Layer 4 of a small transformer language model trained on English Wikipedia (8 layers, counted from 0, width 64).
A neuron's activation on a vector x is GELU(weights . x), where the dot is the dot product.
The model reads these tokens: " are" " known" "." " Most" " come" " from" " second" " or" " third" " hand" " account" "s" "." " Radio" " Television" " of" " Serbia" " produced" " a" " television" " documentary"

The vector x that enters this layer's MLP at each token. A number n stands for (n - 500) times 0.01.
0 " are": 541 456 491 593 353 616 350 547 326 588 404 363 644 201 654 469 401 454 475 703 306 652 513 446 440 448 526 544 366 576 521 535 474 489 621 497 383 512 450 498 525 314 396 705 626 371 621 500 236 556 484 468 589 545 472 344 598 509 581 521 227 494 554 762
1 " known": 664 465 522 483 341 650 367 624 353 528 528 510 611 327 580 409 328 319 490 777 305 514 496 505 500 401 368 586 509 682 433 541 441 521 629 445 351 293 520 470 592 571 326 717 560 428 670 578 481 621 521 458 575 497 406 310 309 663 595 527 357 437 486 617
2 ".": 508 625 297 607 480 718 366 498 585 657 410 409 540 323 466 495 656 300 589 588 474 557 403 436 373 291 527 556 548 722 415 506 632 463 695 591 550 578 474 387 580 333 486 464 785 429 473 545 231 548 479 349 416 472 532 303 580 555 543 435 431 427 709 365
3 " Most": 572 583 400 445 346 741 459 569 304 610 418 606 501 276 591 424 693 322 502 647 194 655 523 488 405 450 573 616 562 574 479 528 518 607 544 506 528 586 261 546 449 378 541 614 618 422 696 599 338 589 538 357 449 596 446 380 555 425 521 418 454 309 461 671
4 " come": 446 504 612 380 407 560 450 388 562 607 313 437 740 428 478 491 600 275 505 728 365 660 514 443 273 396 531 566 591 564 253 476 478 313 466 444 544 416 588 570 554 447 409 613 492 237 672 632 453 612 575 355 344 420 301 448 512 458 272 530 492 578 576 501
5 " from": 625 669 553 633 376 740 436 382 427 688 439 257 775 402 444 693 607 313 426 754 442 637 448 500 533 318 578 544 464 691 424 646 714 434 625 496 474 493 556 553 623 491 480 604 631 499 574 530 624 543 490 330 455 585 511 557 524 447 512 478 346 370 551 574
6 " second": 563 672 575 553 415 593 443 435 525 625 557 568 412 434 515 590 541 470 436 706 333 738 396 441 310 626 497 501 493 721 432 736 458 453 611 473 513 413 411 686 549 605 376 586 615 532 480 467 730 520 556 291 453 691 401 549 668 378 466 561 534 356 556 807
7 " or": 512 602 526 574 430 642 764 499 294 484 600 614 662 419 456 453 518 360 259 640 172 621 342 548 291 390 475 572 417 564 443 684 468 489 578 469 514 764 535 572 416 404 508 515 550 511 537 560 476 501 615 363 656 738 439 490 403 463 395 440 322 423 379 508
8 " third": 456 573 517 553 396 674 458 517 617 588 486 606 483 423 520 576 590 488 423 820 296 691 377 508 199 646 492 412 487 690 388 766 444 555 576 567 463 401 436 704 473 565 423 622 674 544 526 529 588 578 564 394 408 581 288 611 564 450 495 528 615 395 555 721
9 " hand": 338 639 540 657 383 704 577 517 637 569 502 452 634 380 420 481 543 384 726 793 291 781 472 336 398 625 644 525 462 572 343 529 351 481 509 473 444 383 535 406 527 567 471 561 496 380 542 586 578 677 537 359 569 371 492 473 666 485 349 547 490 404 665 556
10 " account": 358 674 481 461 382 666 666 485 615 541 441 549 545 252 441 578 642 468 481 756 316 638 286 503 414 487 423 467 383 597 393 580 338 307 553 556 465 352 456 472 518 434 468 604 732 341 629 564 507 695 449 316 352 311 572 533 634 486 470 575 562 460 591 551
11 "s": 509 620 367 584 410 644 479 438 509 588 383 508 655 316 478 484 549 389 485 974 394 679 475 382 463 462 472 525 500 767 362 687 387 473 479 534 541 445 530 481 403 434 462 540 719 492 549 632 496 517 510 230 429 408 545 571 507 453 583 557 380 577 439 532
12 ".": 605 596 310 591 427 669 475 488 412 669 354 463 540 287 423 527 655 329 535 584 456 482 261 451 347 357 498 456 551 662 422 568 649 470 652 659 474 632 373 480 413 204 449 429 735 456 555 469 302 518 487 295 419 403 532 439 544 572 537 412 390 504 688 379
13 " Radio": 599 508 461 513 366 661 578 396 481 883 393 650 440 426 528 579 606 431 710 658 436 740 584 539 491 526 488 567 525 662 559 591 604 410 494 545 439 442 396 545 394 613 443 561 403 302 610 626 632 625 342 279 466 474 502 336 504 473 482 408 363 617 496 751
14 " Television": 509 512 373 535 449 681 618 409 510 798 446 576 484 441 582 780 602 510 679 775 421 538 445 527 320 537 563 470 521 706 493 715 581 399 693 471 495 364 483 499 424 575 449 482 439 202 432 599 440 511 398 263 402 444 525 488 473 377 511 592 506 467 352 670
15 " of": 629 654 581 639 425 704 639 420 246 719 430 545 411 343 491 676 532 410 366 790 376 600 358 502 519 354 754 530 484 555 522 681 609 329 578 486 467 608 595 491 560 540 466 487 540 528 442 585 475 420 467 321 419 597 533 474 410 508 385 304 392 435 507 636
16 " Serbia": 337 534 363 526 430 542 483 513 423 770 382 556 569 512 458 724 471 625 571 749 391 751 521 212 397 551 402 387 503 614 378 746 541 438 549 393 492 341 539 610 521 552 504 527 463 290 518 509 549 451 457 248 501 522 279 390 323 477 485 497 392 435 512 537
17 " produced": 460 530 411 483 340 613 373 405 334 670 376 462 455 317 397 640 415 270 517 879 451 591 497 476 476 432 458 619 457 651 530 824 611 542 698 482 496 357 548 530 518 606 436 623 482 304 399 508 499 508 392 354 377 427 496 358 439 505 427 393 481 378 550 538
18 " a": 582 598 588 548 436 542 348 467 499 508 510 787 366 413 607 506 379 474 265 745 342 478 399 588 214 650 493 467 384 742 474 694 574 329 621 474 375 626 415 520 409 482 369 597 625 519 386 331 501 607 524 357 406 586 553 476 452 398 387 411 445 529 663 550
19 " television": 540 471 501 482 438 516 603 395 553 733 537 705 352 486 515 636 489 443 540 741 313 564 435 594 188 755 491 483 506 741 400 743 486 335 677 368 364 426 515 451 461 518 345 667 512 269 424 533 517 610 506 360 531 440 448 428 413 429 406 543 461 517 444 665
20 " documentary": 477 489 463 602 473 596 633 336 407 688 505 543 334 416 403 637 537 438 523 854 426 529 530 541 302 657 478 545 393 720 377 728 496 350 531 413 326 371 585 413 426 624 300 582 573 352 351 555 603 599 473 420 567 442 429 358 453 424 369 434 428 427 423 653

Each question shows the input weights of one neuron of the MLP. A number n stands for (n - 500) times 0.00067.

n124: 542 481 438 434 551 425 634 388 595 562 432 543 367 659 487 723 397 355 706 301 468 635 337 633 545 559 533 396 404 492 630 499 402 667 613 649 630 356 499 472 518 450 718 387 562 704 521 324 416 456 451 453 639 475 482 524 383 436 676 444 410 439 540 622
It fires most on token 14 " Television"

n12: 491 489 621 575 746 594 669 476 522 476 356 652 345 579 362 661 706 500 600 524 679 387 345 650 515 319 380 529 671 513 521 693 461 405 267 625 778 382 582 497 573 693 547 525 467 697 454 473 803 730 549 567 675 585 482 399 687 499 607 539 494 435 514 619
On which token does it fire most, and how strongly? 6 " second", at about 0.78

n17: 399 792 582 474 301 308 384 387 355 441 382 604 750 715 491 476 624 720 631 506 434 475 569 307 616 485 500 616 375 246 709 394 611 609 427 472 498 649 476 392 421 461 792 668 479 523 383 224 359 560 621 548 270 721 566 266 483 277 384 458 524 437 641 550
It fires most on token 3 " Most"

n8: 364 513 317 474 480 567 353 617 595 582 546 531 639 750 567 369 541 409 559 585 629 613 648 652 612 538 467 396 721 505 658 518 496 739 348 372 326 646 362 575 764 483 650 396 486 555 374 568 423 736 265 454 325 498 589 560 383 527 506 689 700 467 657 391
It fires most on token 2 "."

n47: 838 419 493 412 639 513 250 569 593 213 363 131 334 451 552 531 484 461 725 307 227 506 654 594 556 268 525 384 562 410 279 525 704 430 363 472 583 840 572 278 647 369 524 603 596 716 558 366 497 537 389 622 135 700 635 600 442 723 791 394 537 582 466 619
It fires most on token 2 "."

n95: 370 667 567 493 413 306 301 389 297 534 284 451 539 585 168 327 598 568 811 515 774 377 464 483 504 685 511 502 485 566 302 579 512 475 593 421 593 589 460 367 374 230 399 663 533 484 613 113 513 459 588 609 557 495 676 263 376 689 735 289 381 445 762 350
It fires most on token 12 "."

n126: 687 374 375 642 570 286 429 319 683 532 456 368 229 413 464 275 625 559 694 330 638 419 509 689 390 405 313 501 258 669 676 297 696 465 430 658 606 440 519 589 738 473 717 581 472 472 654 569 393 406 598 614 449 570 686 570 369 516 677 554 470 444 676 530
On which token does it fire most, and how strongly? 2 ".", at about 0.64

n1: 334 742 536 409 603 578 470 238 600 463 220 504 645 497 600 465 676 711 451 503 487 485 512 728 525 438 468 365 459 454 697 532 485 470 612 485 290 358 436 256 545 563 442 450 647 530 533 465 582 593 669 756 530 490 734 557 851 528 478 676 559 731 347 431
It fires most on token 10 " account"

n109: 515 430 627 390 507 529 253 549 775 462 345 617 374 522 410 648 404 720 561 444 409 488 419 645 273 716 432 520 649 343 498 470 450 371 691 374 617 639 513 498 605 288 495 552 341 324 522 572 518 590 467 302 321 526 625 485 443 475 493 593 405 557 278 585
On which token does it fire most, and how strongly? 19 " television", at about 1.9

n51: 416 401 623 385 580 551 403 529 236 599 379 428 507 584 488 735 243 502 474 419 616 426 459 574 515 589 545 725 719 434 404 467 497 410 404 526 328 574 392 520 717 546 381 523 579 751 265 280 579 642 438 498 284 482 474 620 505 563 591 334 531 278 657 419
It fires most on token 18 " a"

n92: 355 384 599 411 754 636 550 356 368 682 307 268 365 587 305 373 790 684 420 505 521 491 666 371 650 395 331 427 618 434 534 597 521 491 535 508 822 600 385 200 361 508 432 555 461 406 244 656 279 464 576 389 471 750 708 632 513 529 475 686 709 643 373 484
Its three highest activations, in order, are on tokens 14 " Television", 2 ".", 11 "s"

n107: 510 331 337 591 439 681 596 473 373 431 372 516 304 622 517 510 577 436 558 460 439 593 530 484 633 636 345 690 375 349 867 351 463 490 457 520 489 590 599 728 363 575 641 289 515 423 765 461 391 351 554 491 562 556 503 421 387 618 684 518 616 500 562 422
It fires most on token 3 " Most"

n79: 668 346 318 521 643 533 381 288 679 442 541 353 307 329 604 465 582 554 386 284 484 587 469 561 613 258 356 669 472 488 485 471 606 514 618 649 496 716 497 565 669 479 584 515 491 829 641 427 523 379 319 499 409 442 412 618 716 565 583 531 577 424 523 419
It fires most on token 2 "."

n85: 516 745 435 467 527 107 477 636 603 376 498 538 315 409 58 496 828 606 788 512 390 458 427 642 559 338 568 548 566 455 590 437 535 519 681 569 390 546 255 213 308 447 379 647 608 378 317 628 685 550 481 621 528 428 541 530 769 539 613 632 525 600 582 455
On which token does it fire most, and how strongly? 10 " account", at about 0.98

n121: 450 530 599 541 658 372 242 246 381 532 729 234 454 480 477 357 535 302 456 420 597 429 507 628 430 536 454 442 536 489 285 552 568 706 768 480 585 594 599 426 568 491 453 620 448 517 494 406 563 421 708 478 796 471 386 490 553 525 361 592 682 347 69 553
It fires most on token 7 " or"

n45: 579 752 662 408 612 648 758 153 391 459 246 383 171 386 171 295 529 473 444 407 498 257 669 522 640 410 549 306 557 543 432 590 802 414 707 458 405 555 610 543 625 559 416 646 421 444 304 530 663 618 525 636 358 575 481 515 607 778 438 560 504 291 638 265
On which token does it fire most, and how strongly? 15 " of", at about 1.3

n73: 609 829 332 332 848 396 543 156 582 424 503 467 284 762 542 330 563 667 563 316 479 506 727 829 386 672 632 227 512 485 476 712 459 494 629 503 500 364 368 476 476 548 404 630 548 457 589 338 466 609 633 650 681 381 631 513 485 521 644 498 306 423 552 353
Its three highest activations, in order, are on tokens 19 " television", 18 " a", 20 " documentary"

n105: 261 461 451 616 456 481 496 562 257 651 436 525 509 737 451 488 436 534 505 464 645 524 438 415 602 448 477 360 596 630 368 449 545 428 545 500 335 521 403 520 502 311 534 534 400 603 251 555 321 433 502 470 542 491 380 498 448 461 402 444 455 504 397 476
On which token does it fire most, and how strongly? 16 " Serbia", at about 1

n65: 541 450 796 403 611 533 318 296 564 404 310 557 542 733 531 665 384 535 215 548 542 326 362 736 568 467 562 783 539 526 665 456 477 482 618 336 619 726 177 305 650 342 557 565 574 455 504 511 607 371 420 656 601 536 483 588 356 461 300 699 646 691 428 675
It fires most on token 18 " a"

n98: 596 529 735 572 624 413 486 656 145 193 134 448 626 290 483 627 548 656 606 518 258 421 610 636 417 657 448 240 680 701 636 412 491 422 394 266 488 485 342 276 430 483 451 544 338 472 474 334 524 537 685 568 480 316 666 466 403 354 481 729 411 551 374 508
On which token does it fire most, and how strongly? 0 " are", at about 0.63

n117: 739 491 385 458 540 550 631 479 465 320 353 386 627 374 301 274 260 274 402 335 430 427 600 334 554 352 654 458 457 553 591 618 545 498 363 407 560 387 562 661 774 798 365 497 421 563 335 484 529 676 558 706 521 415 690 551 683 586 657 394 503 494 503 604
Its three highest activations, in order, are on tokens 1 " known", 5 " from", 17 " produced"

n37: 380 541 309 830 541 631 523 434 398 546 511 205 271 358 628 427 527 535 593 457 708 453 539 687 753 489 557 499 433 785 405 517 408 603 793 469 643 501 464 518 522 573 667 582 295 393 294 325 667 542 532 402 590 561 458 433 421 747 683 450 651 630 427 267
Its three highest activations, in order, are on tokens 17 " produced", 2 ".", 14 " Television"

n96: 515 309 320 606 390 499 596 294 714 309 376 356 403 417 446 442 601 434 685 445 595 476 704 381 498 550 683 300 412 364 578 438 374 247 491 607 520 615 444 505 337 399 655 729 629 481 654 639 484 570 600 441 498 446 443 627 432 568 605 491 459 699 347 593
Its two highest activations, in order, are on tokens 11 "s", 10 " account"

n88: 259 439 216 566 695 580 434 548 547 300 348 362 483 602 380 699 628 880 761 416 627 422 791 589 577 548 733 576 661 625 423 706 494 369 669 450 290 517 499 530 519 451 537 533 238 657 644 404 507 341 634 653 344 389 368 548 623 548 476 670 511 808 593 639
It fires most on token 14 " Television"

n125: 392 665 704 360 507 338 293 579 606 348 359 521 559 429 488 364 591 321 530 523 447 380 351 802 546 566 364 775 510 545 279 733 514 520 386 435 434 682 413 341 192 250 472 893 458 619 643 361 599 573 490 795 425 455 450 338 816 696 634 468 524 698 682 527
Its two highest activations, in order, are on tokens 18 " a", 0 " are"

n48: 557 651 439 424 285 690 718 352 456 469 586 627 551 595 403 480 399 559 456 485 686 573 621 248 637 494 709 396 287 436 392 426 447 517 532 532 730 416 250 548 452 688 455 555 374 376 542 700 663 698 555 394 535 434 665 498 332 517 579 534 557 577 508 401
On which token does it fire most, and how strongly? 13 " Radio", at about 0.99

n84: 526 580 583 376 537 673 497 597 279 508 415 418 444 591 592 379 389 634 528 571 646 627 595 538 397 453 553 262 475 490 597 699 469 414 645 600 700 581 594 258 337 508 462 498 392 378 416 375 600 541 513 543 675 523 686 632 502 625 710 598 720 423 296 559
It fires most on token 14 " Television"

n0: 335 390 615 562 632 469 466 524 451 555 236 583 603 545 519 393 542 486 624 712 422 223 482 603 528 483 649 257 360 575 232 381 473 426 395 305 630 411 537 468 391 278 449 462 495 349 647 612 464 573 328 485 495 415 334 742 421 551 352 408 543 528 762 460
It fires most on token 4 " come"

n118: 653 671 540 440 442 499 398 408 340 435 509 553 792 385 483 687 449 350 580 453 556 756 603 462 621 372 522 279 622 595 342 585 533 533 444 247 456 432 515 449 467 472 758 496 513 507 670 593 628 603 648 644 576 797 671 573 405 495 243 757 355 565 444 587
On which token does it fire most, and how strongly? 5 " from", at about 2

n111: 487 430 531 461 499 686 593 452 477 329 392 639 675 729 415 339 391 631 599 399 546 541 639 370 377 650 290 539 453 445 682 280 711 387 302 578 623 661 601 664 467 470 473 461 286 423 591 435 473 802 300 519 573 603 399 591 488 558 637 553 533 577 668 514
Its two highest activations, in order, are on tokens 13 " Radio", 4 " come"

n69: 509 644 491 253 441 483 368 682 408 503 138 472 554 614 478 271 451 465 346 219 424 404 520 576 624 399 513 392 622 742 547 483 549 568 339 632 515 699 548 654 574 222 560 724 354 516 435 568 543 386 639 447 351 517 676 426 518 296 509 642 514 474 364 491
Its two highest activations, in order, are on tokens 3 " Most", 12 "."

n123: 612 420 706 473 423 513 639 430 281 336 519 461 461 556 324 304 472 481 347 658 774 579 363 407 604 676 481 567 702 534 570 550 515 555 521 650 680 399 570 460 737 386 372 654 611 511 465 407 524 653 586 701 507 351 570 675 750 771 473 529 653 661 562 414
On which token does it fire most, and how strongly? 10 " account", at about 0.23

n6: 424 429 488 411 378 433 431 471 314 541 500 231 684 409 357 433 223 578 472 385 554 383 847 459 600 239 708 508 509 678 597 272 512 340 274 499 396 470 543 772 554 614 491 545 533 461 500 680 668 578 248 541 394 386 574 660 642 609 402 518 606 653 491 440
It fires most on token 4 " come"

n100: 641 465 405 424 603 420 288 211 749 538 614 317 317 714 380 459 538 583 306 405 581 287 497 713 537 682 600 466 560 733 401 743 486 511 727 507 538 799 403 378 437 662 482 670 737 598 174 536 401 459 560 543 325 585 461 681 497 483 622 568 481 806 572 360
On which token does it fire most, and how strongly? 18 " a", at about 1.7

n39: 309 485 524 623 597 445 452 355 420 456 661 365 425 681 617 426 527 482 741 345 478 453 647 757 531 555 500 547 604 497 581 752 616 227 626 567 357 482 433 625 385 714 796 598 419 506 547 462 226 740 485 629 309 508 410 616 376 494 629 538 663 396 333 238
It fires most on token 14 " Television"

n61: 519 653 569 367 652 420 618 674 391 636 472 488 628 596 600 562 499 717 361 550 361 503 396 504 705 548 574 596 387 460 672 375 508 546 416 276 749 561 692 419 389 358 475 388 544 278 458 404 683 406 517 559 504 666 590 570 503 466 432 436 468 494 647 614
Its two highest activations, in order, are on tokens 15 " of", 7 " or"

n71: 353 462 639 381 533 468 427 447 572 383 731 368 495 523 527 490 513 465 670 491 465 557 338 678 441 652 536 568 620 510 615 470 465 447 355 753 614 457 461 585 444 229 525 375 588 396 482 492 332 695 532 660 683 703 545 514 598 448 481 516 564 356 481 635
On which token does it fire most, and how strongly? 3 " Most", at about 0.27

n29: 310 625 505 595 510 437 368 392 438 523 431 268 683 408 402 709 745 322 462 481 495 336 635 374 569 309 286 526 474 647 500 611 475 658 532 557 374 450 546 592 590 675 670 688 337 282 387 700 410 715 454 510 641 600 510 688 694 437 563 507 446 548 382 643
Its two highest activations, in order, are on tokens 5 " from", 17 " produced"

n60: 343 309 493 415 726 458 256 447 554 634 305 400 600 480 641 472 724 460 392 516 372 346 769 536 623 563 495 412 475 360 538 420 623 262 432 424 502 469 297 350 684 532 669 430 485 568 502 410 600 552 364 475 634 270 469 422 555 382 398 509 565 499 543 411
On which token does it fire most, and how strongly? 4 " come", at about 0.36

n122: 545 459 456 402 546 451 511 457 671 226 291 621 477 426 504 391 546 577 505 494 441 297 582 686 379 392 306 623 437 550 621 574 574 447 499 387 406 558 273 481 280 368 360 630 741 350 448 305 395 603 684 798 378 640 467 537 751 471 347 443 381 721 571 445
It fires most on token 18 " a"